Layer 3 of a small transformer language model trained on English Wikipedia (12 layers, counted from 0, width 64).
A neuron's activation on a vector x is GELU(weights . x + bias), where the dot is the dot product.

Input weights of the MLP neurons that the questions are about. A number n stands for n times 0.0015.
n41 (bias -0.015): -21 -192 0 6 143 -16 -116 -259 240 -52 -94 -236 -49 70 -36 128 127 -97 75 93 223 -78 -126 -32 137 95 -30 122 61 78 74 -47 -48 182 -87 -17 83 77 340 -1 283 183 26 -171 -55 -60 -26 -42 -33 190 -49 -63 85 277 -12 -159 -1 -163 -111 -83 -178 -169 -15 31
n58 (bias -0.022): -149 -150 -154 64 19 -53 59 -96 143 244 -225 208 -179 -197 -10 -61 -68 8 -19 -242 20 -58 10 -124 -108 124 26 22 -18 2 175 -79 150 48 -4 80 -90 85 108 107 -36 -135 -22 52 -277 41 169 -19 113 -6 -156 -248 331 140 49 -18 -116 31 52 85 63 208 88 -33
n60 (bias -0.020): -118 -274 132 -15 -78 -44 375 87 19 -1 -72 -36 149 -184 147 137 68 205 97 -17 16 82 -23 -256 179 -85 140 -161 -319 28 -149 41 249 229 23 15 -40 -134 158 -40 -123 -22 142 -47 107 -57 -116 55 79 -145 220 -91 136 -15 39 -70 -192 -72 -251 62 44 -189 -24 85
n77 (bias -0.022): 54 53 -200 177 238 -133 7 -189 -58 146 126 54 -268 102 -24 -166 65 -151 -101 -233 -46 -96 86 -348 48 -50 -55 -88 29 -28 -219 -97 -53 124 64 -50 291 48 35 23 142 110 98 134 -112 255 23 -167 -121 83 -76 19 11 185 5 107 44 99 -2 199 -134 -49 36 103
n89 (bias -0.039): 95 17 -25 -194 62 -100 67 -183 280 -45 217 83 103 -257 -162 270 -155 220 -103 -144 109 -84 175 -32 -46 -55 224 -211 203 -41 141 -19 -12 -259 303 183 193 77 193 -255 -81 185 207 -126 44 -41 -25 -12 -208 -146 -248 28 -113 256 -191 -174 119 -26 29 24 -62 34 -12 -29
n111 (bias -0.016): 172 -108 2 -24 53 -155 10 -59 47 -205 -12 156 -17 70 52 198 -285 48 -140 -96 27 -78 0 36 -106 -277 25 -35 -144 126 294 72 116 -285 -23 220 228 -194 -25 -165 159 36 -41 -182 -111 -109 22 301 -55 179 33 -37 -119 117 -109 301 -53 -43 -62 249 55 31 -136 -69
n118 (bias -0.044): -47 -153 316 -42 184 -378 106 -238 -168 -201 -85 20 -154 -184 27 314 -108 90 77 -192 82 -89 98 48 -103 144 237 -215 -39 -54 63 25 3 -84 278 100 19 65 130 160 45 -105 -84 -6 199 213 227 -47 -75 206 -10 -181 -40 -33 -117 -155 -72 -43 136 66 -278 -53 46 138
n129 (bias -0.020): 168 -257 102 33 37 -17 300 -17 -37 11 71 111 52 -41 -38 -380 74 64 86 19 30 -108 -75 -260 6 -166 36 114 -25 353 28 278 2 171 -222 114 191 -74 92 17 -61 -33 -41 -23 -36 -1 -69 201 -86 249 -90 -100 -41 -186 61 218 -75 -131 -218 -32 97 -43 -47 -189
n145 (bias -0.029): -154 -205 -10 140 -113 96 -192 -68 241 -25 176 -11 -3 -273 -177 173 122 -72 231 -51 -213 -37 46 -1 -160 -8 -88 -29 39 52 20 -13 137 -131 130 167 -114 100 49 30 -43 -86 105 -106 143 21 256 -248 -94 -39 -99 204 219 145 -9 183 -64 61 77 -154 -209 74 76 66
n159 (bias -0.026): -216 45 138 -44 75 46 133 22 141 -216 -219 -102 144 176 -122 154 -71 -23 -11 216 178 -103 -145 -161 33 -115 28 14 -84 12 105 -120 -125 -98 -54 143 -3 124 54 34 -11 67 183 11 80 -70 -42 -55 -101 -199 223 -19 83 -126 -208 6 176 100 -214 86 156 15 92 -317
n166 (bias -0.015): -58 58 -19 66 -115 56 -46 -251 231 163 -212 -265 67 115 82 138 -8 137 -203 123 27 -31 -206 91 70 84 -9 -38 -25 -8 -16 64 -38 82 -99 -152 281 39 21 52 178 -51 151 -42 -214 -247 88 103 -109 88 26 -16 -160 -29 120 262 137 -47 -165 59 -96 40 -152 35
n168 (bias -0.041): 126 0 165 -297 214 131 -156 -137 33 -129 281 95 -139 -151 -157 78 4 -82 80 -61 -126 93 138 173 -72 -31 103 91 83 -123 -36 -131 110 -94 -180 310 -117 144 -109 20 -135 -196 10 106 -131 99 120 87 -17 64 93 -129 97 15 -45 -198 -161 283 17 -251 55 179 -97 144
n183 (bias -0.027): -207 271 158 -73 7 -214 57 -46 -26 -282 -168 -11 -55 33 196 33 -30 227 -128 115 71 0 -200 -80 52 1 -133 -94 -256 -214 -102 48 -201 124 -96 -46 -44 177 -31 428 -32 -17 -22 -126 -139 245 52 134 93 -79 195 36 -154 274 93 -142 231 -81 -29 97 65 210 12 -19
n189 (bias -0.012): 265 -31 168 -85 18 82 96 50 1 -13 -96 74 -92 -141 62 -321 -146 -12 97 1 -9 261 -153 34 75 210 -147 -253 56 124 -212 115 113 88 287 92 -176 -109 167 -141 67 -41 -184 -87 138 43 -198 30 30 -65 97 -124 24 204 -38 82 -135 16 -78 122 -143 -35 -238 17
n205 (bias -0.044): 44 -60 103 197 -83 -137 43 56 -128 91 232 122 -132 355 22 -92 -112 -8 37 -103 120 -203 -193 -104 58 -221 185 33 -38 -151 -143 19 -11 133 152 33 124 -237 91 34 -237 -65 -39 22 -41 27 195 24 -220 -170 275 145 -128 -192 -69 262 -64 101 36 12 -113 -5 -149 43
n231 (bias -0.044): 49 -80 6 53 -71 238 -215 142 70 -16 -216 -25 289 -90 4 185 -184 -35 -29 179 -136 -79 -79 -129 -101 -135 72 218 16 69 -63 24 -316 -65 119 185 15 -194 88 200 -168 120 -108 -16 -291 -222 307 -187 79 -91 94 42 181 -111 40 9 251 -45 -116 193 37 65 -109 -2
n252 (bias -0.015): 83 146 7 175 -153 185 -115 125 -23 -185 54 31 92 94 -133 17 -81 -56 40 9 -194 145 -45 -252 138 19 121 -131 72 16 -92 4 -109 -27 -74 13 -66 -245 -274 154 9 -36 -73 42 158 -33 67 -171 39 -97 107 67 184 -105 -47 145 69 252 87 37 -7 21 24 27
n259 (bias -0.022): -178 -28 50 92 11 -86 -11 -130 2 -10 53 175 150 -101 -195 62 -120 -211 57 -138 60 -160 212 -122 136 137 -142 -33 -71 133 -100 110 -98 -103 -11 -75 -350 -64 74 151 78 -206 -8 99 106 -119 81 29 4 55 135 -39 119 25 134 173 141 -85 -7 123 -159 76 38 -207
n265 (bias -0.023): -164 245 170 -190 107 -50 -146 95 41 2 95 99 262 -28 79 -133 133 64 -53 -203 -8 100 -60 -84 56 -78 -161 -132 45 239 101 67 30 -66 -97 -64 -90 -23 -93 155 24 -109 -8 171 -139 -232 47 100 27 -229 -87 -156 96 48 -61 41 -7 -9 -77 104 -104 -158 40 280
n279 (bias -0.011): 32 102 68 -217 -108 29 144 184 206 43 -174 -5 155 -86 82 -127 -106 32 83 93 -18 147 -137 16 30 -33 17 24 34 264 -49 -7 -111 -259 -133 -65 0 111 -125 -187 -153 7 204 87 -84 -215 -69 13 226 -28 9 117 35 -147 -113 269 -26 25 -82 -14 -66 283 -144 151
n293 (bias -0.044): -67 35 76 -245 66 -323 472 82 -39 -58 -287 -44 318 4 13 -19 63 -33 -16 43 -141 81 41 123 -228 112 -114 -277 16 205 45 -268 -46 -26 -234 -30 28 96 -37 -28 -67 109 110 252 -71 64 -11 -75 2 -148 -61 209 301 -40 -192 -2 -61 12 35 200 -177 107 35 143
n302 (bias -0.032): 16 34 -34 124 -32 -244 120 -12 139 204 -90 121 -13 224 -147 72 -180 -276 -30 7 -205 56 196 46 -61 -192 -57 -28 85 71 -109 -145 -67 188 127 -65 228 -106 168 -25 15 170 -182 -101 -89 -42 -143 -88 -81 218 109 106 112 30 46 -182 -105 95 -148 36 -114 -171 -13 -35

Each question shows a token from some text and the vector x that enters the MLP there. A number n stands for n times 0.0083.

"ed": 127 51 -257 42 -8 189 71 -42 -23 -206 135 -26 -86 -31 160 156 65 107 64 88 95 142 43 -269 44 -52 -69 85 96 -154 139 197 -154 -95 101 -203 34 -194 -170 -123 -52 99 9 178 239 145 -149 23 -74 -71 -192 -49 -9 -54 70 -213 75 -135 -74 -30 -33 -66 145 167
Which neuron fires most, and how strongly? n89, at about 2.1

"!": -28 -177 -121 46 -170 60 -50 61 -13 167 47 12 -166 16 233 90 -119 -142 36 -9 0 94 -26 -61 81 -104 -100 217 281 50 124 75 -8 -115 253 -213 -5 -53 -77 -158 91 23 -241 289 -67 115 -34 35 -93 -24 13 0 -54 -117 -129 -49 96 -244 -42 -149 108 147 154 175
Which neuron lights up most? n205

"|": -157 -57 -31 129 -159 173 12 73 70 52 40 -12 -73 12 135 12 36 -157 79 -61 43 74 -4 -61 -82 -171 -96 -26 51 -99 110 5 66 -111 141 -187 49 -77 -310 -94 185 51 -111 395 -42 158 60 54 -161 44 46 -120 -8 49 91 104 120 -298 -187 -189 233 35 94 93
Which three neurons fire most, strongest first? n77, n265, n166

" June": -219 -29 -64 -35 -6 149 -112 188 31 176 78 -49 -35 51 -14 134 217 -112 27 -29 165 255 -15 109 18 -1 -58 -25 120 -170 190 133 -101 47 55 -185 58 -155 -102 -201 -115 83 -102 206 -16 257 -56 -28 19 41 -34 -183 -99 -128 -81 -92 58 -359 23 -157 124 -12 164 16
Which neuron lights up most? n265

" Star": 5 -128 -196 284 -95 115 -100 156 57 199 -170 136 -93 -62 169 58 101 -29 123 -43 12 228 -52 -103 99 79 -74 165 93 -65 232 49 20 -150 177 -247 -9 -14 -219 -143 -1 -73 -173 194 -37 118 -19 4 -119 -4 16 -103 -114 -117 -51 -38 125 -204 18 -165 180 -70 43 15
Which neuron fires most, and how strongly? n58, at about 1.3

" S": -120 44 -35 95 5 91 -44 14 -103 0 -166 -65 15 27 173 -81 171 -109 39 111 162 122 -2 128 143 173 -126 59 105 53 210 58 19 -232 193 -241 45 2 -177 -177 -105 33 -2 118 44 277 -80 -11 -136 -37 39 -69 -41 -93 -9 -121 197 -250 -161 -302 190 -50 -44 47
Which neuron fires most, and how strongly? n159, at about 0.32

" an": -145 -84 -111 62 -4 -32 75 -61 -186 -26 -142 -24 13 66 256 119 112 -65 61 -88 173 192 -51 -41 11 114 -141 68 14 -185 157 67 7 -20 -57 -133 -63 -42 -202 -187 -4 200 144 337 43 164 -13 74 -301 -32 45 -42 -3 -75 158 -16 86 -251 -150 -165 74 145 -27 101
Which neuron fires most, and how strongly? n293, at about 1.2

",": -137 -63 -71 -18 53 271 -63 29 -60 50 61 -29 -10 20 200 93 -28 -224 91 -79 -4 -3 -35 33 120 64 -132 50 158 -136 147 61 -104 -130 71 -318 -3 -161 -254 -180 -95 160 -88 298 127 100 -99 125 -199 136 -29 -50 -2 28 -19 -12 -50 -17 -203 -42 192 78 90 262
The two highest activations, in order: n265, n252

"or": 39 -73 -267 190 216 165 73 121 158 -147 39 -151 -59 20 136 116 -126 -70 214 77 -43 105 174 11 62 -42 -136 34 -53 -181 182 -60 150 -178 106 -220 -4 183 -114 -79 71 -73 -102 56 0 232 -107 -7 -39 69 -6 -121 -103 -77 -6 88 121 -130 9 -231 30 -217 68 -94
Which neuron lights up most? n145

" str": -2 -188 -156 154 13 54 -96 153 -265 -117 -18 -14 14 -88 79 -15 175 0 55 -84 -13 258 20 -64 57 63 -74 203 129 98 159 -97 -15 -12 153 -222 17 33 -202 -107 16 109 32 203 79 140 -211 298 -100 -77 5 -48 -124 -19 28 23 47 58 -12 -270 190 -131 -185 -68
Which neuron fires most, and how strongly? n129, at about 0.75

" in": -17 -53 5 77 89 223 -18 30 -96 14 40 -107 109 194 83 81 158 -72 40 28 141 57 -132 60 80 -35 -84 107 35 -179 143 -90 -41 -76 47 -296 -78 -218 -77 -221 -17 179 37 262 -109 113 -35 111 -232 144 -116 -88 186 -178 21 -143 -32 -63 -127 -219 42 264 -7 52
The two highest activations, in order: n41, n168

"oll": -112 -183 -155 137 -12 87 -151 85 -38 126 23 23 -88 13 51 -4 235 -95 156 48 -27 189 276 -208 28 171 -74 89 -32 -13 170 128 -145 -114 185 -137 -42 86 -262 -206 70 -71 -190 -98 166 -37 -56 226 45 12 116 -104 -80 7 67 41 0 -180 -84 -215 39 -12 79 55
Which neuron lights up most? n259

"in": -32 103 -179 111 5 -25 135 103 -37 -73 9 -233 -187 21 25 46 -109 -172 73 270 142 124 123 141 59 -18 -164 89 43 -230 41 200 45 -16 60 -240 -41 -42 -210 -159 -72 -22 -110 131 25 211 -80 80 80 50 -171 -95 105 -57 281 -43 112 -112 11 -255 49 0 51 21
Which neuron lights up most? n183

"view": -127 -96 -263 181 -113 79 -68 -10 -33 32 -10 5 92 36 177 45 229 -11 93 69 47 223 -60 -75 155 -81 27 -52 94 -104 311 -15 -46 -127 167 -195 -37 -218 -210 -148 -10 13 -261 149 8 116 151 224 62 -154 -87 -44 -111 -10 0 2 -30 -206 7 -29 28 -34 77 218
Which neuron fires most, and how strongly? n265, at about 1.8

"8,": -289 -56 -184 -77 50 320 -128 171 75 25 74 -21 -92 80 85 65 26 -242 69 -91 78 126 -53 5 77 -51 -119 50 120 -80 165 -27 -143 -61 93 -208 31 -108 -229 -287 -126 107 -66 157 162 175 -59 149 -147 126 -32 -23 15 -2 32 -67 39 -178 14 14 120 46 86 251
The two highest activations, in order: n265, n279

" comm": -31 -160 -204 77 17 99 -163 262 -152 -53 -62 67 17 -200 32 137 121 -28 67 -94 264 182 80 50 188 15 -82 198 43 -123 67 -19 -193 -36 104 -159 27 -108 -41 -135 -44 130 -36 290 58 168 10 190 -36 -5 22 -97 -3 -94 -14 -186 140 -185 -111 -130 72 -107 -99 -7
Which neuron fires most, and how strongly? n231, at about 0.7

"ork": -98 -120 -245 342 -63 92 -17 70 -5 182 -38 -22 9 -80 179 104 128 -121 181 42 -123 218 -58 -63 47 99 -145 47 219 -26 116 111 -53 -127 180 -176 35 -164 -119 -192 68 -56 -187 -14 -22 122 97 65 -22 -240 -168 -8 -69 -141 133 -37 40 -95 63 -144 92 67 5 147
The two highest activations, in order: n145, n252

" p": 51 -231 -90 202 -8 156 -105 101 -180 35 -142 -53 93 -50 99 -112 -46 -114 159 -61 179 21 127 -12 29 171 -90 290 70 -46 244 -72 28 -132 135 -249 -14 -96 -174 -86 32 74 66 224 -138 206 -122 116 -140 -52 112 -7 -112 -117 23 -103 117 -112 -106 -176 54 24 -25 133
Which neuron lights up most? n231

" D": -19 -40 -54 89 12 182 -21 82 -67 75 -80 -77 78 -2 160 -35 107 -112 81 110 70 167 41 -47 -5 63 -64 124 14 -18 248 2 200 -98 59 -317 27 54 -278 -219 -121 -56 -114 96 -19 137 -206 27 -174 53 155 61 -38 -29 -54 -148 300 -236 -134 -172 252 -34 21 -80
Which neuron fires most, and how strongly? n159, at about 0.69

" to": 67 -127 11 21 3 68 -26 107 -124 -48 101 67 -96 122 212 73 237 -69 67 -147 -15 62 -17 56 2 74 -76 78 9 -52 151 -10 134 37 24 -213 38 -3 -202 -233 -96 241 -57 344 -69 169 -123 104 -156 143 -110 -108 59 -123 29 -265 -109 -30 -77 -262 153 46 -143 70
Which neuron lights up most? n168

"ront": -127 -106 -238 183 -29 210 -16 6 5 118 10 -192 -54 -19 115 85 137 -98 -17 -118 -14 274 106 -175 26 80 -73 198 96 -109 61 120 -55 -99 219 -201 -176 70 -73 -68 181 -69 -144 -13 165 44 16 155 51 -44 23 -94 -45 -124 45 -34 256 -193 79 -150 183 -145 -110 -90
Which neuron fires most, and how strongly? n259, at about 1

"itch": -71 -68 -197 111 7 202 -6 71 -63 65 -96 -60 -214 40 -4 214 51 -23 140 16 -49 78 130 -252 -9 112 -108 222 90 9 165 101 70 -144 206 -255 -236 59 -79 -70 75 -76 -298 -34 -7 74 -12 141 -4 -67 146 -95 -85 -91 151 11 183 -229 86 -135 59 -51 58 41
Which neuron lights up most? n259

"usic": -44 11 -304 97 -161 114 -62 29 -99 133 -48 -93 -92 67 112 1 66 -87 197 85 -12 189 -55 -150 111 75 -113 175 118 129 137 84 -18 -145 209 -354 -169 -33 -193 -245 -28 -134 -154 112 27 70 -16 181 -54 -143 86 77 -66 -14 51 71 56 -114 46 -134 83 206 41 94
Which neuron lights up most? n279

"cl": -76 -69 -10 36 80 8 -57 72 -191 -121 -54 -38 156 -148 12 72 166 -162 147 -72 -83 196 218 89 13 -68 -20 132 16 49 236 -68 -111 -190 255 -73 -73 16 -121 -129 -36 -140 -272 188 143 203 -51 180 39 19 -44 72 -61 -102 30 109 275 -174 -59 -88 -35 -156 -17 -10
The two highest activations, in order: n259, n118

" |": -187 -119 -131 97 -156 243 -22 -47 -8 -52 53 -14 -55 1 300 -103 42 -54 85 -30 40 101 -36 87 51 2 -53 95 59 30 98 84 31 -103 112 -299 102 -84 -293 -65 -62 187 -74 255 -78 91 -41 150 -109 1 -43 -186 35 80 46 -62 55 -301 -113 -189 256 131 104 91
Which neuron fires most, and how strongly? n265, at about 0.38

"er": -51 -108 -255 -4 112 47 70 102 -135 8 -175 -23 -49 -46 175 171 88 -73 125 -105 77 276 19 19 170 113 -96 234 16 11 46 -109 11 -18 253 -397 28 -107 -217 8 33 -16 -134 131 15 77 33 19 5 -72 -223 -144 -102 134 188 -126 28 -103 23 -80 151 -66 -39 32
Which neuron lights up most? n58

" is": -19 -292 -64 73 87 193 -127 -46 -148 -27 68 -89 -151 -34 259 92 230 -60 206 33 56 89 -47 38 -25 148 -106 -21 73 -156 84 79 -109 37 -28 -248 35 57 -63 -227 -87 190 -71 134 47 88 -117 182 -188 -140 45 51 -8 -32 23 -49 19 -276 -124 -38 263 95 6 175
Which neuron fires most, and how strongly? n41, at about 1.2

"ar": -113 125 -102 114 61 134 29 173 146 -13 -122 -72 -71 126 218 -75 24 -76 180 121 12 246 203 -66 58 61 -34 277 -17 -319 95 -126 -16 -40 23 -356 50 115 -204 72 -155 9 102 -47 5 76 -145 14 -43 32 -101 -66 -254 -93 97 27 53 -54 -106 -151 48 -55 -53 -18
Which neuron fires most, and how strongly? n183, at about 1.4

" trad": 13 -173 -128 79 -21 -18 -58 41 -171 -18 -3 -8 -2 -83 48 121 105 -65 73 129 143 354 149 -110 141 15 -162 103 120 -159 184 9 12 -31 89 -219 -84 -114 -135 -247 -77 169 2 296 -56 171 56 246 -45 -70 141 -122 -72 -63 -108 -103 -15 -54 -30 -172 109 19 -172 34
Which neuron lights up most? n168

" Ad": -107 -54 -43 203 127 83 142 65 24 -64 -96 -56 85 -130 173 40 203 -108 154 155 193 113 -50 47 -4 -74 -35 2 116 -119 206 -1 109 -177 97 -315 -22 -85 -119 -202 -116 -11 -145 156 -31 246 37 -58 -50 -6 210 -102 -12 23 -14 -174 25 -140 -130 -287 171 12 -76 21
Which neuron lights up most? n60

"-": -47 -56 -83 131 -40 290 30 -63 106 -79 -77 39 -33 -7 92 42 118 -140 -60 -46 143 162 42 -31 131 -28 -110 -17 -79 -95 138 -50 3 -99 122 -197 108 -74 -348 -67 177 96 -111 331 -82 233 -114 -63 -162 -81 17 -8 -113 16 0 22 49 -147 -227 -157 260 99 67 148
Which three neurons fire most, strongest first? n77, n166, n252

"p": -75 -22 -114 313 -36 139 107 158 1 73 -77 -80 -46 -36 61 -26 -41 -117 114 33 -52 196 337 146 61 311 -159 237 -102 -240 157 -70 -93 1 -59 -119 88 -54 -177 14 17 -93 -73 208 -36 70 -8 4 -90 -130 -76 -59 -61 -101 82 -113 20 -65 -85 -83 -181 -79 23 126
Which three neurons fire most, strongest first? n302, n58, n252

" It": -111 -163 -137 165 26 85 -144 10 -103 241 -145 -65 -56 85 143 118 64 -167 127 -117 -84 58 32 -77 19 82 -119 -21 94 -56 228 159 56 -108 54 -209 49 -45 -5 -190 -24 26 -91 218 -71 288 96 131 -112 -43 12 -106 -45 -198 42 40 171 -203 -54 -244 189 -19 39 198
Which neuron fires most, and how strongly? n58, at about 1.1